Layer 4 of a small transformer language model trained on English Wikipedia (9 layers, counted from 0, width 128).
A neuron's activation on a vector x is GELU(gate . x) times (in . x), where the dot is the dot product.
The model reads these tokens: "c" "ing" " K" "eb" " and" " S" "n" "ow" "b" "oy" " to" " cl" "ose" " up" " sh" "op" " there" "." " After" " this" " S" "n" "ow" "b"

The vector x that enters this layer's MLP at each token. A number n stands for (n - 500) times 0.0052.
0 "c": 446 325 461 555 633 613 649 594 621 483 556 349 519 687 430 504 502 523 288 375 383 530 487 490 404 455 406 604 721 438 555 523 462 350 622 592 596 526 513 597 562 255 479 372 532 151 525 585 583 515 557 131 526 296 688 449 665 572 493 381 612 510 513 492 677 494 558 309 528 472 636 411 579 428 647 564 460 482 550 453 303 391 734 232 268 516 675 716 552 548 302 586 584 401 516 622 537 508 422 633 365 601 485 518 583 169 424 497 523 717 616 747 570 428 484 476 487 569 483 705 356 454 497 320 547 519 413 601
1 "ing": 488 430 404 629 552 513 621 525 759 383 480 395 590 663 533 732 433 478 559 449 302 290 421 619 576 450 479 436 650 403 639 478 467 385 532 519 600 558 603 534 431 414 462 344 635 95 471 308 730 522 530 429 404 453 384 566 531 608 475 332 488 533 486 451 624 467 453 434 522 326 545 581 537 415 631 301 458 571 483 592 459 369 506 339 360 516 503 648 434 538 300 312 355 449 301 555 552 625 459 544 470 473 370 586 615 586 437 517 283 535 549 445 429 520 504 394 469 677 377 539 372 438 441 398 568 413 443 460
2 " K": 498 425 461 570 521 301 490 559 526 553 602 517 512 504 509 619 508 660 565 646 455 542 294 530 529 449 405 520 715 388 556 682 437 471 548 518 463 447 497 361 430 617 548 430 488 37 497 600 566 521 601 365 584 454 631 679 370 475 651 650 414 575 504 366 599 215 568 413 481 568 549 374 523 489 299 636 461 501 726 536 466 461 476 333 283 616 500 581 549 256 435 377 509 423 334 712 493 435 574 589 593 441 558 487 468 475 510 487 330 584 598 470 488 570 703 533 520 467 498 570 501 595 536 627 550 529 515 679
3 "eb": 557 527 355 568 349 233 524 608 336 549 348 508 405 442 550 370 466 440 588 477 618 351 411 335 635 451 357 669 606 571 658 338 525 373 435 462 446 645 576 398 476 428 660 637 535 274 500 481 664 313 510 584 510 263 715 406 449 643 424 485 426 597 669 494 502 482 491 358 354 527 454 357 673 564 514 479 462 532 681 549 453 440 394 403 336 741 427 417 731 531 449 622 313 606 528 849 519 503 274 536 404 405 699 308 538 518 502 357 775 400 586 351 480 502 535 502 636 411 381 575 659 233 405 609 440 451 563 666
4 " and": 515 629 546 677 557 516 495 735 645 218 586 538 600 583 543 277 379 576 648 419 564 377 598 511 575 449 436 522 444 545 548 415 429 535 621 580 406 614 651 477 599 501 512 489 357 263 517 361 662 525 540 527 640 463 640 387 402 397 338 407 214 589 356 435 511 520 601 435 457 586 523 270 554 480 405 438 463 573 409 580 400 514 543 619 469 481 498 506 715 479 466 211 475 533 485 682 515 493 564 706 557 447 648 144 484 572 429 707 654 580 517 484 460 645 499 354 580 632 575 466 586 445 322 320 461 420 219 647
5 " S": 365 441 568 548 474 253 495 574 682 479 499 504 504 431 381 355 573 593 554 476 419 392 500 690 391 447 352 481 403 400 401 480 466 499 445 499 579 677 598 369 416 525 520 442 405 23 514 486 481 388 375 471 578 464 595 663 539 558 518 692 518 449 441 468 497 108 520 484 589 601 509 254 543 382 328 524 463 712 655 534 599 500 501 329 408 562 352 532 582 513 523 390 368 546 302 643 352 511 632 578 546 511 633 340 476 475 670 454 451 556 573 498 431 622 501 652 384 425 736 558 519 596 530 559 451 471 574 581
6 "n": 355 651 544 535 403 434 419 473 415 507 669 333 356 533 494 612 522 350 131 532 484 707 555 451 550 445 484 534 578 522 200 462 380 374 371 510 515 581 443 594 463 447 498 629 294 244 637 500 859 383 347 693 560 443 594 420 441 566 583 605 561 588 494 235 550 172 537 676 497 523 620 369 598 665 449 541 463 640 679 490 587 470 410 450 558 655 475 509 604 435 498 453 474 553 443 603 353 444 335 512 453 528 556 342 542 662 474 442 472 465 609 305 363 359 449 649 558 453 556 611 539 516 428 413 503 665 375 572
7 "ow": 448 473 643 597 578 360 434 644 480 534 509 488 490 613 487 635 601 468 391 327 577 536 427 463 800 444 479 420 499 580 328 475 591 449 481 614 385 525 513 601 457 415 475 453 634 284 608 437 541 369 392 605 532 400 665 593 616 521 470 499 389 465 556 535 642 247 341 553 324 473 357 502 541 585 512 287 463 513 511 582 437 515 503 700 478 776 487 484 261 428 677 592 498 419 424 244 333 549 542 398 373 366 610 415 394 591 348 541 718 486 529 400 609 502 528 546 598 484 567 588 567 334 392 576 283 399 425 629
8 "b": 286 477 399 498 522 285 580 542 578 342 515 488 606 698 541 511 451 738 431 477 689 414 491 485 641 444 586 536 610 402 289 590 620 437 424 613 348 736 679 408 484 543 262 396 503 227 456 507 459 449 424 486 478 417 677 420 399 543 539 364 416 675 465 430 578 427 508 490 398 548 638 486 514 769 328 374 464 576 628 531 391 482 621 591 527 488 504 440 530 614 603 536 443 639 626 726 268 524 520 511 461 580 486 558 661 597 507 371 524 567 570 406 581 607 488 503 778 377 565 596 732 413 462 667 615 569 407 463
9 "oy": 448 347 482 594 319 369 609 719 516 446 631 485 608 530 372 380 491 736 450 693 585 286 612 451 668 443 522 432 524 265 464 513 719 435 459 496 585 504 619 427 593 357 517 514 598 379 418 581 519 522 460 657 669 343 540 387 184 626 718 513 443 591 482 539 660 350 260 656 410 429 517 503 466 509 613 460 465 474 558 579 243 462 584 622 457 666 412 501 491 590 481 454 514 494 510 583 202 579 387 472 477 462 557 492 407 482 416 507 613 424 592 653 530 507 497 447 619 383 552 387 445 596 645 568 297 407 343 617
10 " to": 398 422 411 411 490 448 466 555 521 324 636 433 631 490 557 344 434 521 494 449 458 400 562 529 597 443 641 323 395 436 430 428 403 668 691 648 608 555 668 604 627 471 409 699 377 130 527 527 449 621 741 459 438 445 431 486 478 372 444 286 324 718 372 422 642 310 464 486 635 621 496 341 669 436 546 349 467 366 485 432 545 494 481 452 483 594 435 485 598 498 389 314 625 421 314 594 359 636 437 376 572 591 429 408 535 500 496 580 466 586 550 604 570 472 461 289 534 440 561 350 526 557 412 537 503 480 286 535
11 " cl": 646 299 496 421 550 279 548 585 603 719 637 511 519 595 511 427 411 763 307 681 279 480 503 599 297 443 397 495 669 297 556 520 426 387 358 459 683 702 467 456 257 515 542 598 532 289 658 768 566 595 581 393 335 421 427 631 536 649 610 522 606 582 317 413 455 441 601 502 600 594 546 304 504 458 796 363 468 469 475 602 577 522 452 520 504 536 567 483 393 425 580 381 321 419 363 368 663 601 538 291 537 594 570 346 521 446 635 389 425 394 668 483 558 526 374 486 567 405 414 579 670 526 308 421 649 574 412 460
12 "ose": 607 248 489 474 372 457 416 573 611 515 669 399 391 470 711 836 476 750 531 582 459 632 447 674 524 440 406 333 425 357 552 491 500 462 485 412 543 770 485 587 543 322 439 343 649 478 578 543 614 616 510 619 406 626 449 717 659 475 496 318 434 558 372 317 520 731 442 614 513 487 490 581 514 341 549 572 468 659 391 675 493 241 504 573 309 447 425 505 452 584 471 494 380 563 499 284 778 671 411 395 494 473 661 636 451 340 465 500 477 518 495 502 638 665 512 603 481 474 562 609 321 463 527 418 470 434 460 548
13 " up": 712 274 485 520 506 341 457 380 533 617 532 470 501 737 551 435 609 672 439 590 409 381 713 580 499 441 556 549 502 383 422 409 363 612 608 519 806 744 621 509 530 515 491 571 608 285 495 480 657 584 652 511 382 451 643 739 599 501 536 486 343 584 336 555 554 474 497 440 286 439 583 346 446 564 634 508 470 414 636 642 545 161 472 557 388 636 341 579 730 375 387 471 566 474 533 530 587 456 662 334 327 348 484 421 516 504 641 492 292 399 472 465 660 519 525 447 569 530 543 489 444 528 420 520 537 531 594 561
14 " sh": 592 324 462 472 545 304 559 402 658 413 590 536 268 561 522 557 373 718 249 486 629 502 558 654 377 441 416 400 579 333 401 667 429 487 315 292 519 614 416 466 540 493 481 683 424 244 698 572 722 782 572 290 531 455 497 728 423 480 419 658 528 666 196 455 492 446 532 425 471 509 575 276 505 555 530 502 471 438 612 600 624 492 452 388 320 470 450 351 533 420 649 376 324 478 527 295 550 549 457 417 493 594 424 506 501 276 513 408 502 533 541 676 601 524 476 401 754 471 442 418 606 421 555 568 658 507 510 715
15 "op": 521 339 583 364 359 430 479 631 509 511 510 508 270 570 508 365 585 717 629 537 544 558 485 695 696 439 300 526 566 441 590 677 618 573 469 467 665 465 521 506 472 542 560 423 566 258 472 458 686 640 500 487 578 485 677 628 543 597 621 484 436 579 597 486 442 538 505 722 430 342 544 474 399 280 838 597 471 503 523 628 683 129 552 463 550 677 544 636 647 567 451 432 472 483 514 553 579 665 419 518 346 452 508 458 590 412 479 571 859 433 372 552 622 555 645 557 561 526 518 500 374 433 415 502 575 514 429 560
16 " there": 612 506 592 367 441 406 461 527 455 496 507 556 481 582 429 436 477 560 320 551 590 424 388 686 501 437 710 421 405 618 644 629 382 730 579 524 628 641 492 682 541 544 599 594 491 563 340 456 582 535 586 352 411 438 295 674 447 731 336 529 469 548 516 397 626 621 518 252 478 668 377 478 610 345 606 665 472 455 431 671 437 339 466 348 308 444 575 441 736 580 315 262 438 462 564 567 503 523 637 538 364 436 509 509 618 489 609 647 501 555 562 306 612 326 494 491 701 531 479 546 603 553 610 443 582 224 408 502
17 ".": 701 382 474 359 585 490 522 544 384 611 499 558 634 459 525 513 564 576 380 397 535 579 393 391 379 437 579 497 334 415 421 657 567 566 480 621 737 660 655 402 576 493 520 512 609 349 538 582 602 405 484 499 425 373 482 555 561 514 460 494 299 489 475 401 514 491 564 393 529 682 480 419 846 397 769 471 473 367 519 561 432 573 450 450 435 551 361 552 441 489 441 106 328 514 531 577 500 515 651 631 452 456 460 523 820 455 522 477 622 724 561 389 584 515 567 428 465 410 551 384 397 480 618 471 587 550 512 602
18 " After": 601 289 708 384 631 553 491 388 546 540 498 379 571 393 481 441 440 513 502 448 322 480 670 516 428 438 571 354 504 325 387 545 533 614 470 705 512 753 651 567 704 507 533 553 330 99 377 507 595 383 644 536 569 259 517 769 477 527 399 546 297 525 545 607 546 355 554 419 518 612 490 370 609 431 662 595 475 371 547 507 463 458 506 561 516 548 496 602 474 333 431 431 471 475 550 466 501 517 512 476 421 359 618 280 448 375 610 388 506 551 674 426 305 475 558 265 524 556 353 409 310 527 658 697 483 490 446 447
19 " this": 599 475 451 404 475 610 460 369 517 393 579 346 468 462 628 501 459 415 351 513 356 352 406 582 405 436 601 322 410 401 418 648 530 488 479 473 538 641 442 466 427 487 665 645 529 232 536 414 667 372 655 440 500 471 312 655 561 631 382 440 404 531 593 368 633 584 446 494 426 493 616 492 517 417 486 569 476 488 630 609 458 361 477 494 394 547 591 628 199 708 282 201 379 529 547 444 702 622 426 549 416 375 646 480 405 621 586 473 532 634 479 444 416 543 535 516 460 370 203 323 719 510 669 514 495 578 547 504
20 " S": 469 371 537 575 431 233 476 529 523 466 509 578 523 406 314 407 572 526 518 500 398 389 500 835 331 437 535 525 393 439 392 559 495 491 383 477 550 735 479 302 480 604 564 486 428 73 395 500 436 454 383 396 579 530 573 701 537 560 543 707 466 330 451 489 549 261 559 431 573 664 477 364 467 472 330 555 477 615 696 497 687 497 506 387 416 576 446 451 554 470 483 405 428 503 319 547 332 517 551 539 530 404 698 656 473 569 703 556 494 562 613 436 452 652 517 572 344 267 675 524 543 615 594 692 572 487 624 638
21 "n": 407 625 542 537 415 419 339 461 362 526 685 341 386 521 500 639 511 299 46 541 483 688 547 466 536 434 550 521 556 534 218 485 401 348 359 493 567 594 402 556 504 447 488 644 286 297 613 528 825 342 355 711 581 469 571 402 464 546 581 633 527 539 464 258 554 245 533 655 487 570 581 384 579 696 444 525 477 637 683 455 638 480 429 420 600 643 491 512 574 428 496 459 466 564 470 561 367 460 315 504 452 499 543 378 549 679 489 482 483 471 605 279 381 364 470 630 539 394 524 585 523 461 451 433 528 665 397 561
22 "ow": 494 443 614 595 584 370 376 602 453 545 511 492 502 627 500 648 591 431 332 351 586 557 434 480 759 434 556 415 491 597 353 510 609 421 451 616 438 530 478 558 480 406 469 435 646 324 605 473 528 372 393 636 559 413 632 570 625 473 448 548 327 423 529 581 621 322 342 512 316 522 346 530 539 567 483 297 477 505 494 583 483 527 473 721 502 757 516 451 283 414 661 583 501 430 474 176 337 551 518 388 376 322 598 460 407 598 370 572 736 485 532 430 615 551 542 529 627 444 550 560 542 315 416 601 287 392 437 617
23 "b": 336 439 372 473 536 281 524 525 542 329 524 505 607 685 538 525 434 724 404 487 683 407 475 497 634 434 667 519 593 406 290 620 622 424 404 610 393 743 652 370 481 552 258 390 488 247 451 529 454 424 417 541 481 440 655 399 429 508 522 388 403 641 431 448 582 469 479 484 398 592 613 508 488 787 316 365 478 587 625 533 427 470 631 555 536 473 519 411 499 606 577 526 427 654 666 725 273 527 530 499 456 564 480 565 662 565 531 411 526 539 561 396 584 607 483 484 789 363 563 591 713 399 467 663 641 563 418 442

Each question shows the input weights of one neuron of the MLP. A number n stands for (n - 500) times 0.0019.

n251 gate: 554 497 497 527 503 645 518 581 389 343 406 586 549 506 565 551 667 491 521 661 494 576 414 530 500 644 557 638 557 431 679 449 512 542 520 426 400 521 467 539 363 631 355 524 337 538 488 632 438 446 685 363 584 746 325 533 615 590 512 295 786 612 436 488 387 584 659 335 535 431 506 432 500 539 491 428 500 515 461 452 423 368 351 332 506 322 423 610 479 521 452 672 624 592 646 491 528 595 437 590 681 453 506 361 395 500 595 385 419 443 572 369 536 352 434 497 556 703 461 563 417 412 450 485 551 530 530 391
n251 in: 377 472 422 390 644 569 446 360 414 586 635 610 490 484 450 440 402 219 420 440 358 548 440 573 580 447 360 357 560 583 407 572 532 392 358 541 593 343 752 585 758 396 372 595 506 520 666 592 742 629 387 577 715 409 503 617 484 453 646 455 396 450 522 525 594 373 512 659 540 452 435 447 355 462 472 551 483 682 424 645 343 535 578 548 469 494 494 545 567 465 532 564 575 503 572 286 461 359 421 446 703 594 621 565 389 314 443 551 437 551 607 272 607 471 491 446 525 588 446 430 438 564 592 503 509 652 643 684
On which token does it fire most, and how strongly? 0 "c", at about 0.43

n232 gate: 468 483 429 643 523 747 486 563 583 460 477 564 424 546 358 615 632 494 471 440 406 619 443 357 503 706 454 446 549 408 542 534 567 563 813 693 438 514 353 466 477 403 421 695 412 644 323 575 497 529 589 413 486 477 457 652 426 540 532 529 478 469 483 408 436 422 579 295 511 595 401 526 512 572 636 411 448 537 469 506 537 577 426 557 554 363 367 529 566 509 685 558 356 415 543 512 576 483 491 468 460 458 447 491 555 637 517 344 511 558 348 427 552 408 440 454 791 474 638 494 503 610 441 497 585 600 520 441
n232 in: 542 524 597 556 653 606 634 511 581 514 390 486 500 451 493 602 595 402 543 504 381 667 573 419 412 519 567 590 476 281 669 510 489 658 527 674 718 538 366 486 643 385 372 426 566 452 415 774 257 371 589 411 437 566 587 567 268 472 278 500 673 663 603 619 507 500 414 58 528 521 431 583 564 129 552 468 487 580 458 455 598 518 664 381 653 291 344 550 451 430 507 382 476 542 643 667 514 375 275 391 334 458 366 540 521 379 580 532 500 525 381 475 612 390 504 627 687 437 493 408 659 344 431 549 399 454 441 503
On which token does it fire most, and how strongly? 16 " there", at about 1.7

n217 gate: 346 590 548 479 601 640 346 145 569 618 411 619 466 476 482 412 458 635 604 614 647 537 291 609 640 593 400 467 455 636 432 566 436 467 518 491 423 419 524 575 419 350 566 518 410 484 518 491 366 620 523 427 660 560 300 630 622 413 448 573 462 387 650 391 328 470 556 670 515 400 601 575 525 448 476 416 437 518 539 368 455 774 494 524 455 653 509 555 409 554 524 428 642 631 710 497 454 372 427 424 366 452 535 378 415 393 512 363 557 539 334 430 518 597 473 594 586 509 479 488 461 497 453 355 485 633 613 539
n217 in: 497 537 552 528 355 488 462 459 634 575 367 515 494 435 540 431 416 466 352 466 394 405 438 494 560 468 563 482 463 346 512 457 370 353 524 361 681 571 767 572 457 500 466 590 583 491 601 509 535 391 456 655 556 540 549 407 426 406 419 409 518 808 595 453 649 626 794 589 583 466 546 676 532 450 661 537 521 395 624 335 568 332 500 275 549 600 586 678 453 534 660 560 411 312 460 387 605 349 441 563 565 568 482 481 663 424 457 620 434 350 602 551 568 531 481 478 208 488 481 547 506 718 548 578 348 559 414 457
Which token does this neuron like most? 19 " this"

n180 gate: 596 404 465 483 429 420 518 591 456 600 485 542 375 494 439 444 383 462 556 547 550 373 567 412 565 549 588 569 468 491 483 573 399 374 520 422 563 399 394 602 433 785 335 541 401 391 438 556 606 558 574 613 591 448 512 734 667 447 432 474 382 465 654 491 461 494 488 620 503 257 543 514 577 532 532 415 548 399 269 643 529 360 430 655 393 477 361 613 439 271 574 522 514 483 637 559 557 543 494 485 379 390 345 449 503 494 509 409 415 597 449 669 541 403 433 391 705 599 565 371 491 509 539 638 390 678 647 592
n180 in: 615 520 465 491 515 486 600 432 447 441 569 608 512 544 526 394 474 521 336 397 609 601 628 721 477 544 355 578 746 465 298 488 321 462 377 395 523 576 423 565 582 649 581 591 547 460 340 547 603 649 511 422 400 480 448 621 451 488 388 509 457 454 606 485 335 595 595 590 604 559 500 456 380 476 491 500 456 354 682 632 246 518 646 494 378 509 564 515 379 453 479 545 543 264 538 553 626 523 403 556 369 378 405 494 468 551 605 349 353 583 500 643 503 527 471 266 445 459 503 612 549 613 339 615 459 506 561 370
Its three highest activations, in order, are on tokens 13 " up", 14 " sh", 18 " After"

n237 gate: 560 392 515 296 485 686 455 533 606 630 543 445 552 587 581 406 623 530 488 602 593 485 440 594 471 741 497 476 362 454 485 656 534 627 512 575 488 461 561 389 608 569 759 579 596 635 290 467 622 722 573 503 542 539 464 491 539 412 403 558 517 598 435 467 571 378 619 463 544 337 494 512 365 515 542 609 407 587 602 470 383 672 452 690 661 370 524 577 536 542 643 757 559 584 458 430 355 500 467 606 667 360 586 637 373 567 473 345 518 603 544 589 413 433 596 582 417 560 539 594 512 589 594 488 464 575 512 417
n237 in: 852 583 438 391 617 568 538 663 631 516 456 341 538 584 472 553 606 460 677 506 637 371 546 500 727 572 676 463 547 362 552 537 341 594 467 608 475 497 494 285 519 416 469 619 522 565 554 512 584 422 509 282 462 460 454 606 676 453 478 544 449 596 598 409 446 503 521 423 555 612 595 537 373 535 574 384 533 389 628 466 376 378 426 559 636 534 596 627 431 652 563 356 475 568 609 509 605 503 387 638 685 509 396 432 487 643 578 588 475 403 681 440 394 440 341 610 460 575 638 346 429 708 610 647 683 628 472 525
On which token does it fire most, and how strongly? 18 " After", at about 0.34

n150 gate: 522 610 462 509 352 618 427 538 385 433 587 598 464 408 396 391 440 551 661 754 582 513 333 567 404 719 468 700 405 663 450 535 477 449 599 563 469 516 615 497 554 418 516 500 591 700 673 503 582 535 420 251 564 484 418 487 374 405 417 535 586 535 497 440 425 407 591 630 566 401 387 437 513 625 557 363 345 601 386 414 418 678 304 350 538 239 327 516 592 484 519 692 609 484 465 506 575 415 592 474 377 641 587 319 423 568 626 397 411 500 408 448 430 369 478 401 575 452 366 641 494 584 312 411 623 497 572 497
n150 in: 590 425 301 486 634 483 748 511 331 839 365 545 628 553 589 482 414 622 500 457 507 612 653 790 517 457 460 652 529 240 391 475 467 471 451 737 451 521 348 622 304 382 574 457 457 520 529 636 282 564 473 653 328 575 504 539 535 414 450 514 355 450 633 493 390 540 461 452 310 486 631 645 460 493 273 435 435 464 525 436 411 478 799 611 450 720 791 522 697 468 626 565 299 688 568 457 562 500 457 615 571 327 479 496 633 493 610 587 593 608 341 631 550 406 597 522 528 489 615 601 532 166 433 471 578 486 373 454
On which two tokens does it fire most, strongest first? 10 " to", 5 " S"

n4 gate: 399 491 445 662 450 593 432 583 377 534 512 512 494 396 533 417 552 304 675 776 543 562 579 408 440 566 485 518 396 410 675 509 375 478 590 473 331 591 404 469 503 622 555 374 390 545 463 466 500 528 520 612 491 366 421 660 624 420 299 435 636 418 575 632 262 478 433 513 428 386 339 336 472 556 473 448 465 466 494 258 396 626 598 675 540 491 348 607 445 381 509 456 560 573 604 422 431 488 518 732 500 400 413 389 336 566 647 236 531 472 435 491 414 302 457 469 500 380 630 345 533 509 484 405 506 512 618 382
n4 in: 444 605 307 605 433 416 381 659 401 500 584 656 503 267 516 493 428 421 423 774 556 537 536 520 500 479 487 435 457 394 565 539 490 540 513 307 412 487 440 579 346 651 569 331 438 455 590 424 415 493 608 413 563 477 546 579 461 599 606 490 554 392 616 470 258 317 380 679 584 417 272 480 621 706 484 236 507 709 401 303 398 662 723 401 278 545 337 443 358 474 530 335 539 405 470 323 517 431 523 573 507 513 416 483 570 607 556 500 460 447 605 376 464 453 530 719 607 362 473 434 663 700 309 517 490 411 546 539
On which token does it fire most, and how strongly? 13 " up", at about 0.33

n226 gate: 319 338 568 580 383 396 589 419 467 566 479 531 564 453 571 482 467 257 581 571 586 542 356 586 549 460 563 339 503 452 497 179 512 408 488 535 412 371 467 467 488 352 582 381 612 470 449 521 436 462 492 545 637 468 371 607 397 381 464 590 380 403 506 533 585 521 570 409 424 452 351 462 437 458 368 512 330 497 601 660 459 741 671 339 553 439 474 455 589 453 611 628 526 500 612 362 427 415 488 554 600 573 346 300 479 545 364 581 515 554 552 512 598 407 464 306 509 589 625 625 559 470 712 521 544 646 485 579
n226 in: 580 371 407 467 399 500 547 436 625 467 500 441 387 684 588 503 464 461 582 555 453 595 450 558 527 537 453 590 401 492 484 550 596 489 321 467 672 327 693 608 492 343 574 625 552 477 450 514 497 334 586 632 572 390 492 542 459 647 603 536 556 590 386 583 644 422 546 682 552 436 473 610 483 542 580 647 535 379 627 594 492 506 508 531 547 397 486 667 428 456 578 593 584 453 503 298 506 519 578 701 544 267 481 566 425 452 654 472 669 737 503 559 508 383 547 469 473 497 428 508 544 441 612 619 588 467 396 486
Which token does this neuron like most? 22 "ow"

n31 gate: 567 532 604 532 560 622 481 427 681 432 604 391 555 572 345 497 559 438 500 495 556 601 604 511 516 606 568 529 468 546 447 511 475 484 566 588 423 449 505 702 505 554 492 395 383 809 530 624 464 524 520 322 395 657 468 465 516 478 522 578 539 346 479 400 305 538 646 676 595 503 617 532 421 562 452 492 484 449 513 519 631 433 300 470 428 384 569 497 565 388 486 492 497 511 546 709 486 433 260 492 439 561 500 656 527 568 444 473 646 551 510 705 403 508 481 443 495 462 554 532 423 456 377 570 513 452 492 481
n31 in: 624 506 503 506 575 553 447 456 767 522 550 396 841 451 310 516 395 583 648 553 667 406 411 599 545 554 459 384 448 388 552 466 352 401 627 601 552 543 628 515 549 417 659 553 522 565 513 667 362 497 486 513 410 347 442 382 619 494 192 509 491 641 470 463 642 525 564 418 646 376 637 521 405 503 337 314 479 494 454 383 395 605 475 537 629 388 310 563 581 598 516 506 460 368 546 613 490 338 447 603 445 512 527 462 235 645 475 412 512 599 617 648 457 550 550 472 534 574 466 472 405 500 394 698 438 531 366 564
On which token does it fire most, and how strongly? 15 "op", at about 0.53

n95 gate: 448 327 319 434 528 584 600 561 295 419 393 572 469 571 492 483 483 359 556 528 326 380 495 370 334 511 522 764 340 425 503 621 475 608 495 407 285 558 545 425 442 442 546 522 497 492 419 425 526 558 653 466 472 557 467 395 574 589 611 444 484 598 486 442 582 458 492 729 606 458 486 582 655 450 333 381 379 492 373 503 569 384 601 417 530 505 464 359 492 519 620 534 508 391 530 386 477 423 447 403 516 325 579 380 367 449 401 483 428 431 580 315 486 561 436 489 426 599 461 519 473 525 486 362 475 514 623 519
n95 in: 568 519 473 443 751 342 582 437 653 552 450 335 314 451 362 478 620 492 580 402 541 376 500 399 540 563 376 554 419 519 409 538 611 475 473 540 476 573 689 465 549 476 635 489 576 522 373 576 359 473 546 611 574 522 535 426 662 519 560 686 350 656 532 492 186 346 530 478 575 372 583 562 542 571 373 451 510 581 631 503 562 486 413 478 530 433 627 539 536 462 544 479 532 392 473 569 589 594 380 511 527 473 457 432 558 506 589 450 415 505 418 514 454 722 366 462 446 462 473 423 500 362 506 639 503 628 484 438
Its three highest activations, in order, are on tokens 16 " there", 3 "eb", 0 "c"

n117 gate: 503 460 375 619 425 483 383 404 466 577 347 863 437 390 454 580 451 509 578 479 509 320 503 742 333 575 543 660 549 528 602 530 503 626 569 373 400 488 528 350 466 531 542 429 488 416 398 577 478 332 638 497 629 688 609 546 542 420 525 531 470 409 599 583 497 407 521 233 612 448 421 445 328 512 336 521 359 606 577 515 485 598 512 429 394 251 309 581 522 491 565 476 530 309 506 543 582 312 651 435 567 558 491 430 568 435 601 615 445 420 559 556 601 553 589 534 433 570 614 438 467 590 564 568 418 598 322 449
n117 in: 349 356 221 467 558 221 430 601 451 436 426 538 364 392 440 421 473 542 586 249 533 417 401 655 450 402 439 575 603 677 512 500 411 603 394 461 419 605 378 385 572 569 554 500 647 354 399 491 472 512 361 555 564 467 554 451 470 621 607 473 523 440 369 533 676 561 372 556 366 494 458 452 556 509 374 439 486 542 691 675 488 552 635 521 449 556 497 485 509 530 417 494 426 425 364 411 643 515 743 555 539 560 402 453 625 460 521 693 539 403 471 445 421 567 703 445 551 485 448 293 557 690 456 600 524 488 333 626
Which token does this neuron like most? 20 " S"

n73 gate: 394 361 457 640 484 583 481 616 472 613 456 584 494 339 451 469 603 379 430 808 385 500 571 422 358 668 591 534 540 428 543 565 573 372 494 713 402 386 516 397 444 606 454 712 392 551 509 438 403 317 497 459 450 534 451 497 509 475 500 626 497 444 576 416 475 676 617 382 497 534 352 488 414 462 447 525 286 339 631 354 497 797 485 581 457 500 519 475 312 624 616 473 540 623 662 541 423 543 538 437 565 633 491 355 707 427 568 405 450 597 404 339 422 522 431 393 558 354 541 604 608 342 516 700 447 500 531 552
n73 in: 336 594 250 487 593 569 405 436 604 544 481 616 506 444 563 297 648 323 506 573 519 567 331 437 374 500 710 441 421 535 525 324 468 446 429 475 466 528 481 390 443 503 416 554 625 474 130 693 526 437 544 538 671 353 500 560 500 411 401 532 524 481 559 301 490 408 453 658 550 576 519 462 677 567 625 604 398 541 781 402 437 582 613 513 481 614 562 416 630 572 411 624 506 428 478 490 484 350 348 405 444 381 357 562 560 388 585 353 478 424 555 333 724 379 481 487 512 538 617 440 400 366 516 399 478 421 484 307
Which token does this neuron like most? 3 "eb"

n211 gate: 367 392 503 633 589 572 256 549 412 665 460 783 716 425 488 372 334 461 435 597 585 402 557 370 471 601 454 336 581 476 625 545 435 485 417 449 554 431 436 536 401 352 395 518 554 467 503 454 334 452 815 700 570 488 491 630 536 494 372 451 400 515 562 491 364 692 443 497 417 451 530 530 531 512 470 458 525 491 491 494 349 597 419 536 551 615 347 503 533 500 729 561 506 494 654 531 680 443 576 451 566 497 381 362 567 411 672 448 697 628 523 438 512 473 470 412 413 506 628 530 428 509 591 719 461 521 599 482
n211 in: 494 323 478 447 481 494 346 532 550 519 589 506 519 344 432 402 516 638 446 522 588 325 575 541 533 431 475 497 494 522 605 587 538 349 476 478 695 438 396 559 534 397 463 453 799 474 506 550 448 581 456 758 679 394 416 497 525 578 475 598 439 581 442 456 781 607 448 596 475 535 469 382 758 541 360 500 481 441 419 725 360 478 438 648 497 564 627 625 384 559 487 428 743 410 253 522 606 500 544 446 633 534 506 292 683 525 438 453 528 371 518 592 447 484 453 361 386 394 569 361 568 665 393 371 615 305 599 565
Which token does this neuron like most? 17 "."

n191 gate: 497 589 748 524 678 508 503 377 643 467 554 477 439 541 556 494 408 441 654 562 447 325 468 533 341 608 485 635 328 473 395 503 494 610 401 344 556 538 356 455 382 515 512 384 361 598 446 631 432 571 511 319 673 571 471 485 468 399 359 500 606 415 512 408 430 506 673 412 535 411 380 580 488 521 373 551 531 426 595 565 385 649 417 497 379 509 535 567 625 420 671 500 526 491 370 635 448 450 354 548 821 512 474 389 473 691 402 560 378 509 546 726 616 503 464 581 438 506 422 494 456 461 401 476 334 557 641 374
n191 in: 535 664 474 471 458 464 435 536 423 547 347 582 596 550 225 598 609 518 347 541 603 608 553 594 652 509 354 480 559 550 396 526 383 391 644 611 390 564 607 323 559 421 421 272 652 548 390 615 512 726 412 590 506 313 512 606 544 462 559 714 605 436 546 547 521 444 285 518 381 565 677 427 530 494 605 541 422 608 521 409 559 642 579 408 436 532 503 614 550 333 542 690 433 529 559 497 615 439 479 399 366 442 543 521 562 584 541 610 568 497 454 482 353 536 618 360 430 603 530 547 465 461 365 538 585 562 346 520
On which token does it fire most, and how strongly? 2 " K", at about 0.68

n110 gate: 550 515 599 597 443 520 544 530 432 461 575 375 392 485 520 482 524 494 590 482 424 575 725 494 477 437 378 549 406 497 636 398 293 736 434 424 599 351 470 618 447 468 494 636 550 331 455 512 600 641 566 512 497 620 544 574 497 456 278 550 494 555 376 432 524 672 456 503 512 473 381 550 554 423 588 450 493 442 368 547 128 441 655 417 360 385 573 515 438 295 497 494 546 538 550 554 624 465 630 633 558 465 263 491 521 494 436 339 521 559 460 533 544 711 712 592 506 568 450 497 570 557 650 373 398 453 454 544
n110 in: 471 418 672 371 461 404 576 377 490 419 545 473 635 448 438 310 497 518 497 588 487 524 423 336 372 479 665 531 531 576 643 477 540 531 497 464 602 479 568 484 495 678 341 516 461 509 521 529 524 497 354 492 612 454 464 430 487 404 510 482 615 497 622 417 561 343 717 511 513 406 556 431 632 492 623 749 402 626 417 384 546 386 420 521 446 533 505 566 505 433 458 483 597 454 510 490 468 569 497 664 549 541 510 680 510 505 634 406 526 523 435 489 560 513 484 604 487 417 377 479 405 358 333 474 528 492 643 433
Which token does this neuron like most? 0 "c"